Layer 2 of a small transformer language model trained on English Wikipedia (9 layers, counted from 0, width 96). Numbers have three digits each and are written without spaces.
Take only the direct path to the model's output, skipping the later layers: a vector added to the residual stream pushes a token's score in proportion to its dot product with that token's output vector.

Output vectors of the tokens that the questions are about. A number n stands for (n - 500) times 0.0044.
"rough": 538368506383543560283520688343394627366473506415670541564610579356319577560441451503532525520327441510524430500634486439689513363425572624615380481518421716305355709361402478566579477648534642433335760363603488332627704591483402411374404475438588544460384577348306452593662627356474396741
"ifornia": 482340695392395444273696547525260553278469525475697521710444640545276589464452594602520560784549311362725273545689594430627411482477601566496313554749531484512610508595377635638295619815733639404350803451704727535773598366242666493312579492531774472365323510470324641536634516517633563538
"adium": 385532551537283359280701549358258554571486516341669616672481550347251529480343508484443687526396406429634515528514684347794605615175451411453430633476473577543431451415381359280500660718636595447377761384485648570577618401638546677520310520518628440574569548537617705475673438605665663477
"ested": 359389615412369451470686625368530531338473305366624422664503476296483405370623441595500448716551414497556274775617681601663538396366373533348530503667529667464374555529469601519376552595560509434441779543520654532450668430467693313507695451266507463513444562598637432467770457473522576441
"ve": 610337665535464507376423677581421506508480358486442471642400519346611452488527526399442670538691460309622319585425618487482389377412425341515185453700549334295665529542459645378477572529551430430366706528640663615714492525451480435233482650320578393578472543432380582185684535672621583489
"-": 461432546352546463594361511492509583497514474509543419373484421528521590379520473476656407456434588601420465528446541546490438687455430465387518460543386414464631625506476403405475606428458502563446533514398500647638402565587410585556578526507451452416589568472550399390431555399562443409
" for": 494480471422469534589436488418493410481506433489538461441358492532520517498463490580546590467426489479445513560431510476479517422515565421539557582520529414520474542635405435563407488613464533513545408467457487498504431447460509375454448502431451634612498470513588550413528558461448480617
"ted": 473544704526318436408723426575323421292465661394607608673406367241397290500429228577712611666535458642565268590538862326707628252506441595366254554624618463304533669535424530546422575616674584408264616540533664543488556386645311339540442447288724496500359331511534674363588338546368552403
"ire": 426355479334559441390404570478366445457500549377514345714578455331459475427515520367515506462457516293483395649558516425307536462382599574604535413623419594407489396551537537491292659429560627409525708544516556530566572581444652530659651471424698573724376674320316506201465441426641426578
",": 472477557467664446693441486433483494548521406492419444347560384551464324523484522469526512467343535463539471528416471486417490502541493443567474614486473540548449572451556365532489570530450517544516444456403545553462394521471433622444495519498475627599508486615452432433481601468448643467
"pp": 301520680518373550325564545497514608401478535500471455594428552448599515556415647741513607661532396399449435696385655545685788541481459549400271452416536513288334423428410592440432438684570415613301877537558711477617473523556425595289378435477655416598414462531337483473414400582712662535
";\n": 572393603510568500568444369723462639363486532462554310555458541467297526349423610660387651668328415540571332625500650306669565336264631602568462611599565553511507664445491414256391680581442588363580589313747504768556574628463624371438314486602477412481261644301609462339624188531395706457
"ared": 511452511593458448347549551459417515459473523454579513607604580352497440442330507415519500461511422357605240645613665419822478343331474574353489497489627589361618480542500370669356698566685630491412791500735477522775767402663471601370568473560444446487529527451537600226527539413632587514
"ently": 477409543334569612371782469561627422321462389451855346545726449473405403351417403535707522738643317257659309687508547362727719419472563303556400639619522378404591492622349615519409669644577471368432724568541807644617630492468657343349405489426614500728456701601462656705637661673539610454
"ike": 515419489607456340437503473491406782469508411320587436654535594368493551546352522524520346529553493366512232549577377421769667407505674537518488654594622459341618661533336664545290681492603258441381533298468647579486721503544717548572558481324617509542285598478415651623677507532431500657
"ations": 504646623433411435370642510350542580118479512416675525516378453405461500473382518311292699546422382275500264450345718358551533500539512315640364517500582403667500421449484500383219588525591391443380505559443484397635667455428433415439342516604371332350428602436350613538596351698503613493
"cess": 434168554634330469504542591479239478326456578458638411531530557553641448353402533452524408650404518527438287465603664292460619418408621487622313513675437486325538655446427567366217686475544578295360665680521694724559500618541615439435459519466734557458569401374414599434593507457590677558
"ever": 294380439409528459339427460455477598460505494309652384630566692373631485690491392511494538755511284550569276518605605500520672562424551421507428491788365607370639480489350603573424412611643494637496795526368416525384629468580575415507316420401545419468357595339377657455675577625448649520
"ous": 511455481623562416511674497471404319407490376276532500669433571461327462504452466602592449406618298370526441424634672416531625397450573364479485509568528516535706310531511611623434764523396429500332619546272516613699699627364443425468483367323461608536309497382476620542463405604676446585
"]": 253444626507516662470550614325438637439489467258559547436595793504399776449229532503607608473487316522429288685330636431635431523384833318610270573392684668301606488444411409514463604654715373341351560330516477742546653557417603460567376620441657342469696488398394504341582546566442483476
" s": 450476400479483474594485458492491516464513521506405537453542469387522581387429586485595565488494469532565520446480530521488488553468419465560511521435531493549487492542444509565502452548536491492540447477441490440522410493557417453522485445429500513586500446592454441523496522453457483542
"ball": 461515680432386450434554349466349392637484413351586284566480362213298688409371586588621600678463584439465435792612447285699533598267640644409312675483425610431651634561423360562521595704557454387374821422352583504706590578280458352423581558515715524284523427637729790295552411512694578682
"here": 412468468432469496282429503478402536540487598453559248600549539465457704476250761426490370658414511500446139681490451497481524509282432645508420544589680479651404511564446369430420732462568599497536607185504733383507700546599776472410259414280593515672609317404324507429778429555459461415
"old": 251377490417454522489555654547545309482485378443603474679392540531423738633378454709497400583603455500497356414719671476533428505587486605497412488531588695364336480481423546521460497526409590523286773450449742422450752544276594489476435465409610503620407531459497656637468344484548628425
"icip": 455543558382468322362673426468560554354480664367391655619424583214351559377554454580656701518519390443533469743469469318508514570112578815367381493524681504533520786522350497348249639544644616470393843496459522634500610489525678445427400340355736475511613521582576436347628603665574393489
"ong": 414344435556591726357423738417342497336496406562574533688452537468524395520268549469579441549467591486474504383634654561570357659537658569462549553529532503459484503675312495459428626510412439473369700488596570703368618468477574523442596484307429548568360433421424452436618515500534511668
"raft": 373442606651535467317398454345556517263476491522846263705431427375429529341514531433373584359503349290605418536602600563626643548307586560750578549396496426345457915475355389569484668509527629380353709526549517345613769584460568545338266632454717443636475413371560560402662379470616533584
"ether": 423526569528451390296497559568496387387488414523731303715329483403449579423466624507485535583530386519637356639482669595715533663415594410488449610763566684542545504470143465176328597413664393573680979466324573570607676492360619396260400585530535457589390438248472406283480748590199503508
"ly": 394524705462488285448479527512464594616519358567839421708626427558432508602473328448639420239485330449628261674347323490730520543446472646556492359626553482545598569700316465421369459471478547525331589549310475503584468675493422401423445539222658649595514463321489307434565371507678583624
"ales": 433575569546594418345552513397503491307469391443504572675420515558591653489386503491304628852620370574363338636534514440510345483463541467425343351507632687562476296592372506519482494492527581418314811381711468622437645424273552523533366559558537682503401503219390544477688387690519403611

Output weights of attention head 1. The head adds the sum of these rows, row i times number i of z. A number n stands for (n - 500) times 0.0011.
o0: 733310653449639494779481537472399576633403285649525530489504421542531413421681462543234305655540543532496574373464713598395559435626481596408616593574376341352450621585797483538416375589426411577612231604896393582550446328373422507458453591447574305397349514555403595471428645415517689225
o1: 367500492605571696670503360560767280405370624418500691473586542556432510323423468699660637638818489611592252746561364370416282822460518380313421436390429445366407323551554330557465416571412745493489863522470537232310474396254377404579511203580482482518386615480462632744597447564535705578
o2: 580431541616523402433427543432504486735348475514460383732425522658485530552493411492579640594619386645643454509560469481512523719457365416397334509457423509356414405508552413729348374611504565486423502720356513459491436685552500782623459664663470364394495585529354420433641527585543619560
o3: 796597231415557250331452561470415354412523707646427439695434590813375365583521503472635395432505297582355534461531669491349518623554434518485518535338380469397733545445322569603718655521486369342469374387492400457553540501602391709493378563324458605486678733574425530505480415596562571371
o4: 427531410334559296751434400676605460498480645598467629339555369113592515414491443444380419597632592568336490522418503333350686653489461413590457597506578300529470406329374283678409778398500464597687647588528291348727553450506396276502458522524507658447531628423703453609526466596476614169
o5: 480427450451479490529506503629476503567582505537449503417522521543539565469625418487444381493352615537401518482401553471389451506527561505602556489485509584506537575514520518441516478481460445554518398487487439609400556528488534428593512498400500515497462476530600440445436485509504431544
o6: 531438543499539786731632397438667600591386536491807519554646427443367506495469379457485507717473463628604467399562505501694620526295531470522352473590455444429585590484561577448565502557340475619534300372443544320344613498629524587457588365613288270241540571497546575398546357430587542658
o7: 582472514425461314852456559432715251499446496522435571407371351353595475418508172577523540450435732505614580376532418366444629497461547408389540505700283678494404529513528481378438525450491480384315526595500386593548608694638686335462439537658281622638432615792552699447470525288260485466
o8: 623472818559531269465529389362504517454774405536347367641714453485460518626719397433406625294448433358565419594524580448399736520665352476496628314349525513300412542689764432462560590302610307501690503559483619555550497428615336449479381613541855769312501575399560548463412463336354627486
o9: 553621513195663567486539468725373399683146698528342294419478648421497629187700300708443641181363494506514466604482425371376449518511673302700449696502703446495499585547375421470461497410579589606403440542441425592548636617560487245694574379333640556497513652489643316524668534702599472507
o10: 468651490582489340563561468621484608617375478310531498642558716669628665427462495303596483417231452542438475466630570351521598520620583563483344415372634641460562502422493430674567386517512535373570196493333435477539524609740511359486644563397258414466716711365637535423451251452459471818
o11: 527571553629439615556552468599302516527676635319500505465314525404494716592465303447322475603598412452554631559388334520435503695572490567405361649306505577286461503457621514583393440472454427529667452572415618554297695768420374647612469769689527590500438463491586369473243452757529380511
o12: 542474524421567661436781578528559660637282549438406349466168480405457379712583319511602477418552610396579392416689567244617674380522590475498344504477454734368451428504390389429473261801530470346328630377423258523674407531531485484445556535691458550429482452439588643472610521592498349477
o13: 740431606576474486711444370429330242407811714521637482491484366363424477370353608509363390404556553378443768653494503675777703709346323810485530730336509539579343622733529355635638485474176607427701610467615537543513560459760578448407437305381445716683553603194428391743600713423195570570
o14: 495307267615522296494593447484565744716238636550614619321563379511499453638667636352399628500634244339568391455343910562443340304553428556426439674420520418502491556551350587511531423624280474397572435521505420675508403664500612498382573559471427656605439421361663535441558545404610572376
o15: 433549347594755514453464742387370540499422400405553269413713405543526307488319340649483787505445354661770628619569434657566679654329551434532360556292447586536407471320509531417533560613404457311405506454465362353581660602667564620373357642462485403477544719507611739480635501509613320582
o16: 349596417629199369574604453442519432393518485479624482633387371617654494430523446180503746490424540450590681369426478412574612281543580443417430409734612604807304567247599652604385526577475580677439330452395552481648609472643694442638693525449271571334474593474272295486422578256589548619
o17: 573478636481371529171461526484444428549469478485408497397452455557475501452405776517432470568756310380444743535415470296373445521606522643376465410466497492654508524390302353521471608490709752541561664365386422529602481475326256358576519467511491381355537343632437523465573634569556345435
o18: 551609482407394546437567460532559577392416594581604690583507373309424433474510596294488405635473454362472365444418474538609547264518317527595504481483345441632635572572416448461447607504526471524510403543508571492526636466396385410565481518511386495581469498289545531505430479513622431469
o19: 648541486492326663305581543657510547519427583771606475818413463378316433428499464297566404395407661528759468465642429661808726391294440700678484699554525374397512801662436603462339628541463513596556392680519656578492458415713663506618497560738411594619430555397475475712615552665437621433
o20: 417507364676729542373593297458781550351727371447389493464417610670467467568679588443550216682210581539431613729607387691594479659402296404516635346629376631456494484970646600466527332457499436465451358477548512487461454727420336548501517613490666712506592399457248495431650433555549575867
o21: 480702512355312410691402523517434480644639509564514434509357673630376336439385562393477446661418473384289462319457377535598477215360484377367352464485354506517676449576534387523558660500539397518584454495635552475470550671369501724385760582429195211594531543457634279414287507294646412556
o22: 569507781335377533268685445547468542431131674319521585527625394273699515417500459211484345501550387408567365667586540450597633653895431585499534275469559557580459536579250490482393597657752530403435595478550503502490701379524440424716451518585365412474360706427605544561490405746561389528
o23: 524530562408284642533451532493548437492455635543630486604353574396450568510332540495446616415493639444648264447524440502619547214411681505554433612597495333613579443419659546453602515388432444628455550494625536347577426551444489422470335459485544466676399389398532491735551529411325632513
o24: 575268382308154559333370558579569554618381570414559479597454537565610584595353527318584446485505728591450313641669367432622708707397536680437508421687474476570631642498385463509597507591446561469349591547410470669412563336649521354521517572651521538365334592672467500417699436539450581641
o25: 684286097695513456502187415406596546437659787629544393129314683444427550684331626594524487427283442529370644546312482450396301498512300766604602491720504563560595574428441557472582238652509711582391331597395483658641616564365747398511402542440599524761347401668424662439545286366624474551
o26: 554439348358670555537325448454485572476536502592701607757471392571441472497546294448326513473693787625691543674446452463531767619381676436738505582424640576535329606395400331524413486600164432435525530319323473320474462505642471444586309728607394702512383507498698539398634450421412450316
o27: 405454374493668570548464648557626559431440474547425539481522476470519501392548472508615399480345631627420565502590565585503447617429616423642550568482412557593498580529474569461552422472394457490398578472540417450405451634616610462488462537416417462567469470546502533464565431542543432555
o28: 470419249554414531481507435743710528610387497486375494495350427373545582547450607436610660473508357555536539382546493545350344560486651354508378753720366621562482422591389612603604446342348499754245722451513631390370247671722605475489524442564367423474497363512351540530723656587505666432
o29: 490737558550511450380462637461499515384463644566539460499457461470372466451331612354399478558595567446356526508473408387414611483366594471551480560324466350546553409261370403484529626556575544438720637392613375390670406399429376500630453519427378518586616477392576461665543385472445593396
o30: 461451565661501529376651368661555662625663609356512326259444419551365389385487491365439319630517684200513675454482511558608542451695623530393367220622383409415447439491426616649270459674481698629688794408580434457449293510381576406484514735648583672422279535376436533402505461390629616478
o31: 564438637410510367607506701583469601526483443537515606653486230646467507544541444342442631362538544614336306492570431432292569552593456399334616405419274524408486639470450589530457304496534431585623563519515295539170518441403404720810433489622419349497413509456560653468640564653673498501
o32: 565458583570367385406593428561637493437494352664762506472524391516388640732350581410594495515557440460546566612545336526281625618497473467727484498528419443715447568361264316602569609267439559581454424568208560420543396470418491682423281727710539717592329544420366729418700494419549354370
o33: 513329639493691509758693554664598431322386419797542424549394478502365450623505370338323657556631632352502407549413645329386646356298647264591667464528464480491502535430774624545641734636438343779617349516566500287311325528580431417561590601780619539697414450359400420778409386575359587374
o34: 617443662494540673524425428481576573600522522367671218550363747402628451336357518429533560443323353503588566656878464387488629336619626685360225403651748347612386724468603751502523515578551449714363491510567492199821500530438462586349575713541470357404509422578537469541313329356470432514
o35: 301588619657393527536358477629422601519839345317451594433639278457572483457645311489559635666362506477319572561411359456279486762441369337367427282476454682481377572359523287469351688631410698392668691545503555381462368441574467517512590343589415507511473718522653623429336586564524541445
o36: 556498163576369571696482519648459498288716336362299693505411660457597349568435539143455418671546302509595709514407561288657677425708663579359570566430672554511449487669347723690409712355477161382542299241393707588583758406648442457378502296597505413597417394495623588583414513359548453272
o37: 346458657529450503399272526444180285334537491388823395596539625403398389512338411729300394547761559328339402538512256597743496342470652752383537391457544409395411439392353562552497644423490455539643554586550668505522489187302414638440558718678605641549558334526393412500447263572514631481
o38: 591399194631459533584400609453623397135735380479165404423570613515555363641530640430499373595465560618572584587659590541679578458668418459453642344433626452571517331429394585518588615261458476597455575442453434519733514513694461446433409298358569626595357484545482533487590458422428695482
o39: 623429518366519342704618405500560287508491331528456494571685494829556426393548495537618617370441728536316453487728601620451263572650395385440392632549400563467461529574244690451652441346450523484532445571561272779468512417586599760455545239646538778501293576502539705320538581447566595366
o40: 525597383533489555601553616760493691372363470462301533468538435483658706375350537198484313639359654590221538397509631461560567672535674487569423594451311571586529471594683565629524463315381320627532459537793626605294615580837597408602372690214464407530435572429359270410567549470356673386
o41: 488449354381682580151397530614265525475243404543568510644579604350582156412543522558523511581669328360461700416249607715496458628385487447651522735456404455577629337446503281548442707699580512446372645726669511519567509292433433542399294559458495457414724577446554500428424615337534557445
o42: 547396678473481662616597701342636452627393673535335766482517523382250583548557600353436459446502541516619365528377617621483439430511178507631442628567388579264438404516514317586531551446409443430409292451444824330303518523746493588315681560507336325506380431452327652523465509646573389440
o43: 398626430350479427849335563270553505574860456448336536533631279538486449456536509440378438432348797716378474383542330660550616492352453391488418615461320386480577528553570498627497392263427457628652526333604169436443490575677402390491350536414621479439413588427531547388586740579497585492
o44: 535645767591543621601619475368422629420394649323581515360646306476430508430249534530534429516291498630371253563489517299748525461493335443395442236482283532470511362591585522587344392625706558306281419706629493514568797476530682551727267358426593468719407660422301611452544537411339552348
o45: 434512199444511518415721315724594450563618677343668618364284508366450513679596374466300450543438522645524482633369442287404665473375525464422543700675608497352482303488323527561469538564318463251439200480462462559674614470486361292494448343522432907400672495380400508615673474457359786400
o46: 523721573531415348380536607567568347634582693588575493380494637586580458473347665357325418826550629519667202467378541549590331418505371641590448433471416646342510348539410503271386713619458540361524380662576553702467767651445538548452831681394316414604547479348539219541423406793368524691
o47: 543538464425634336588463472537632495305395555421546630340588529297531312524404500404515511555686222379465476546554420263442720527663565571188473175481582501470524594594431430527491634413619445436401697601423676506470642385613551452519708538505619592447613683645520398424392349489535440360
o48: 633563616361408527668580557705319434496831373459606515632367461491330624520567499677354559488465352350680404496566387588530569119673522428458644600482276512534629523506684438382663526465312508476462419570386616380526572616343216230319648457492361618464513398245480697622342605676603376558
o49: 470516477186485445388403560522356292604395542486408552402875553358622393381473414384340471438510529524668481378370373596400519412618546526760373594492582788650515481532531430396631582359531353512382503552615677491550563275708609463758589359226505610297388613454576479566320659454679407426
o50: 649600263223627468612407540329296562393807843527487399575512619769450416610711509612532430153597238453488521480319503577653353533559402555570648479574501542457628445420604558637548461376358381695404413242393404393370611418408523612432260394275478621482815485520588539424489530391484528670
o51: 658512307611563480355563463782578490538440304631403531546319374568611358415432521439430698631359818401600547453299357474239700444276352484573314349461434624567493502299583330512327518434443422651485371497447314524452494495364334593672291601583649403639653521372758576402632568246383362641
o52: 575604348316469509420255413512477567386632550518422313478497648583510463782359462280513744468727558501526555527453456369501457470538452568527336442432655562510449214675486532620509369413612654652724542287477367592473448647529459527453473252405518276430466545347523433360568565375350707635
o53: 450393387529515349783527476438493642449384522516523548438698520641569355571402711500546315445523254593386640701606582668556497754469464433377871427471626405502468533483555654672651475439429504640511434356697578345305377409448677408316571456444291491577385792641288627756343385337661504514
o54: 549551266489450289670463326668518426571529373526497505450200299571567748401480466644627421537716646504598417487615305640311478416534579517451517625631445277556457520708309458719304341604324526525385706440420541550410254368276493433414567822489484518600395512404288305413696776468497549287
o55: 267572546474635617384718492298642460396805465370542518652534516382484421416636584273306589304383388585647601532539478734466593433641693425498560743323603449583594570463372462399600446704479553417558561317502459370327530501660358289536375759499281367438480475199658278543462459539566369643
o56: 611480447793311604655799323468406488319351516213548583340447326564544537607447656299245500643525443328687501567329536695475531407626486377410590493614438510486600370423508601517565586681501482603322430331538530479436581342624416458622615435545533610606447547420392661530466629610443579536
o57: 482442603526419430622451410700515445499776620422664646487570685634671576477412583292586369533507557515342397552454712402412328688747578495636484394607563534501485477413526639648525676461444396644625583555480481297447581453449484660399451521460567696516422491396555570576338474569493579516
o58: 306241607719605641502663525679428536682503373246812512398605587561456305361530548574314251435396368623512645668614618627606557514580811570268495464512617401391311648522524626548396475479347564665440534664559495337352491510562587534450489685440431590496567481578405537576605580559476549578
o59: 414590690525402616649200512367618405338557663555563688576326561173588546368491732426514640372424654395431590479511425581446472528423473579654590598506593594649356636462551306622657333273396591447519577458629616465603495558504513383331693420399525485530290473340346423528388389404668470702
o60: 432583554435376441536304431448384473758558512342665575672405403410516270474574271413554453560366417568582379490498412548418645302423437472385403408491437408454504668772557547633285534758583514452397455502501462246515522587462370455394594702442426267487522805444367507535277746653577437583
o61: 456621563553693384555753404547728439553437674664451569536302560421411553527559620553440663493763345520756383419567515388372523492543485532321357612444581430205424338445632452710496393388508377392569501601541457407638349590311426647605661467711649619320617349341466393740526328648571634349
o62: 513458523425367517375670267512382487635601536571429333535521480522479175694524598663364342490340326520366494492417606494740488456419310504468524379413420691338579479583464516586564657360620454703542171380642317479498637692387302407382244582689573471531453644456490635553493553613567457526
o63: 421640424709555392389359600128759561533332436439495776568618465391445147746525598244413442782662519384398482332259449479419393448408389420575418636404235490362460364624446487371297336357635591635584505523472501617524544493521291411391484685474679669392599439524272682364441643586549621589

Each question shows a token from some text and the vector z that the head gathered there. A number n stands for (n - 500) times 0.0075.

" years": 655390578558545516603512534434526494468540539535584430486500500519434448469459472502545491499585575477430516526366456586558489516616508523441386514594488506446572507399529522478474559537480572
Which three tokens does it push up most, strongest first? ",", "-", " s"

"eng": 500639586485649515533474424695551553550317574465455525540594389460797443667272560499514529684682556538427625395545340506516631445402463556594612495540375530295465595535558588666275580469392495
Which of these tokens does it push up most? "ently"

" an": 418472498554592490455525453509485403521540590499615545515493448461516504490635446491542530486440570368502459460389551481436510470479483548493538415557584522517544508410482503406582468576479539
Which three tokens does it push up most, strongest first? "icip", "here", " s"

" S": 577417568551505511446481484446488542489471522451476521521565568500539485556612501493419527557558596513469469431604453468500522438466552500581496441456431570424466511359484533535456551483552624
Which two tokens does it push up most, strongest first? "cess", "ifornia"

"ign": 390403421453550506432312495692520541555305585450581626565471335610741486559368275477510512581521440424598500637545453491561517554464525464553678512781326426491390459603550488474528575510508500
Which of these tokens does it push down most? ","

" h": 461486526543543498460502504517528459590485526551577488492475526481498491524619472501522504513465485451520512463393542396494485554513476558501493450522544498555536520491463495451549578508521545
Which of these tokens does it push up most? "rough"

" H": 468553534564500499448436480607585515570392570579449474488499588489543458495513453516509503476549475464538502536385505530495480487501464515520511447420506467531559493564441522517539542568534513
Which two tokens does it push up most, strongest first? "]", "ever"

" a": 482440486592492498489578457593473446547577529607565470495556494502489520559639523514561465467443486433548455546436535493520551534527491546408515459581643475566540483464459451480573559432564456
Which of these tokens does it push up most? "rough"

" L": 488505514472532501553464449533531542515472442514555434520545573569528538481465461502529538595560513606497506510537485426588450526520536529534465551479489543479495519481554536539472526509506462
Which of these tokens does it push down most? "icip"

"ific": 594542408429630518613463448356503542441423445444448435533328460625524488434541473505406549405595453681487612576571517426507400646527566491589554512597413553366623341466631612496555498511544472
Which of these tokens does it push up most? "ations"

" C": 504588503505506495459494481566458516513497507537484490510477554501514504450558429506550488479547559527504504481440465470510445490491552499457547582518485423514579581455468496491561574541515475
Which of these tokens does it push up most? "old"

" where": 404435548585492495483496458544563461613495521566519439497526572575465474498608454510556493494489513454500489577422571528468455504516562538497528519463507436531566497420490489457561574510572530
Which of these tokens does it push up most? "ous"

"le": 417677522471437445454397504280373468473666518497417553540539530576426595316452559455409603580455588607380358597754608488427508495440682421552548506312467547719416591415566465428492403616502584
Which of these tokens does it push down most? "-"

" and": 464498490537508505438511520556490575512455488485504468495456578528466471420606468512592474494534528496521502594374529522567422465533531514471551527491480448584519565537502547490543567503525560
Which of these tokens does it push down most? "adium"

" e": 533456489471529501513566488533478486514551546547483465497513475478489530512566489499499495507481528430514483521461535510507467443564543498446490476506556496491496540439503476467505485475479487
Which of these tokens does it push up most? " for"

" l": 502462519469564491520572479556527534535523576552566457488538411507527525513534487494528497567459488460579477552471500450531473491520529523461553442509519430532525560464509497509529540534439442
Which of these tokens does it push up most? "ike"

" film": 478500506533564499503561540543560480476464448586556507467432469491534486546517513491467508545452524422560553582513540474497502457535527556406572403566518484536550473464480518527484553460507482
Which of these tokens does it push down most? "ve"

"er": 591291417532436515603482634468553433464380469583554517512393499597523432420528478486360434479484561526668470713533553478363563344428366357386583605497654523511570482574504551479496544367599318
Which of these tokens does it push up most? "ous"

"ed": 562462512374532495533560511312482526551555544537639444521545478462422524463606508494509527484564642636447515612469537458535462474521595539410459500491370650471508516432644503486532479511478623
Which two tokens does it push up most, strongest first? "ations", ","

"ival": 400512506499568501414550547494544513550557572569444432484415346566448498481431527489497509508467503549282570547550509517522522525512525521582602578620441442633447588416473504370476508511394508
Which of these tokens does it push up most? "ire"

"iversity": 584379484467433513502554535478455467480454604469512456499430540549505496521585391506519453514529550437490487545488490543513536616484597555446520459597481460408556412427584513601568532427482608
Which of these tokens does it push up most? "cess"

" comp": 456506538510570493479583525577522462550485484606522450507538359443565492497532436497476501434536556437458561486451499520434533541496602509422521498524443487481502495428475460423531578480463521
Which of these tokens does it push down most? "ong"

" m": 592423469492565511496553547434523422463443539567597502466404418472537486578440492498459497539531480311534543583525566488510450346617472495396579447598524408446586544494484501578481558474437487
Which of these tokens does it push down most? ";\n"

",": 468437520565544502434513549541533551513457487521551462487444551537470481476608477495527481493493523466531519602432557528493465473569526542457531522482543455541529493515543552479530581494583583
Which of these tokens does it push up most? "ous"

"s": 581536498448483512536451435557524551505503355393556494518624480537623588578442487498408532556579533659575431400640328448563443460487557394572516433574352509497396500484510608592592621512454482
Which two tokens does it push up most, strongest first? "ifornia", "ted"

"m": 563381379460520535591551502523490505446475296293431396486462528702376585544627450506434544483435353772578446451602496445538423573568518485541403487439553508424505391560594521456493441401565324
Which of these tokens does it push up most? ";\n"

"ital": 573437432501594480374472587434467553471695503492506546557560452547581507373495433469280582528433466516539518618599555388472515527502655473601575614488475388428497492530570533477578580522503536
Which of these tokens does it push down most? "ever"

" v": 442470506559491498488533500545500484489489486539574481497520522539476498480516445490502472461448508519496489560480541527502477520506526521526547469565545499561504490401488508446499547500555509
Which of these tokens does it push up most? "ous"

" sim": 459439514564487505472449486504514445539536526516514505490522539476474450560631443499512458477434501366481501519449554518481518500490530529498524443561566471543524472343465502460531507496539500
Which of these tokens does it push down most? "ations"

" B": 533460549519477506504505572568479526472554474535545441487613539480486506569588405502529444561462485516572502448468503480566534509482512462456473511548456472459531520399491531539505587422517483
Which of these tokens does it push up most? "cess"

"ens": 520420755444462489423417543524468565589416654539441496524784574429566499655693428483456514588606607389466371319586450454476572458480619435504403240376320574513381536351383370528377552520568781
Which of these tokens does it push down most? "ous"

"ward": 496591425438521507346617531639418648399594443410475485479485667312424541460572486531698423460435410468435447688324564534655508520644432629167349487538586530626550608528564448410652473495519531
Which of these tokens does it push up most? " s"

"==": 507502524577486501516430480480580440517483601543467484506484568494550437558608431515495487463539484394522533499392554513495479517517539475483523439486541414486628452494496516520529550466533504
Which of these tokens does it push up most? "ever"

"man": 429588492515564493481418591500534515477510376581488466480352675513467498398470378490520577644584588603427597541591554574529479473568522565398445542437496624512479459513586582492485412549558519
Which of these tokens does it push up most? "ales"

"1": 555421545526445498470535445429501427507523540631507480475473563475486458539619482535582474540513542383560496412440577486558514504550513396472490461499518459391607556586481451613526502435481459
Which of these tokens does it push up most? "ong"

" work": 608394498493572520627553560505541481429526564634573460491402510457496448475456497513519502542539571449407604485333456528556490476649532521411407510606509532418592406455603487493498533447527575
Which two tokens does it push up most, strongest first? ",", "-"

" the": 423476492588528493475491449546508426613542513609608532501499538499481481567625419510572520519473480479499512472375587401540531501528481545424518470587596533505602504463535456465541541452586495
Which of these tokens does it push up most? "rough"

"b": 482466518518490520450522584598488607453459448576671585426327358427420466432443311483552473318459449559451554606354567431582428387449514504517593554735455533426422396365631492480410411576426437
Which of these tokens does it push down most? "raft"

"or": 718483453407565515539639626307505528434684493396440406533500470531454482522487585495349427372625545544292625550398494568582415646645611446491460603452462653418529491425503535436578501426573487
Which of these tokens does it push up most? ","

" at": 577516468439536505580599535503436490488581530615519425481442563338462476449556484511543430491435535513482529564420520491539491462551560566313495466514550480422610519408565478531459504444530568
Which of these tokens does it push up most? ","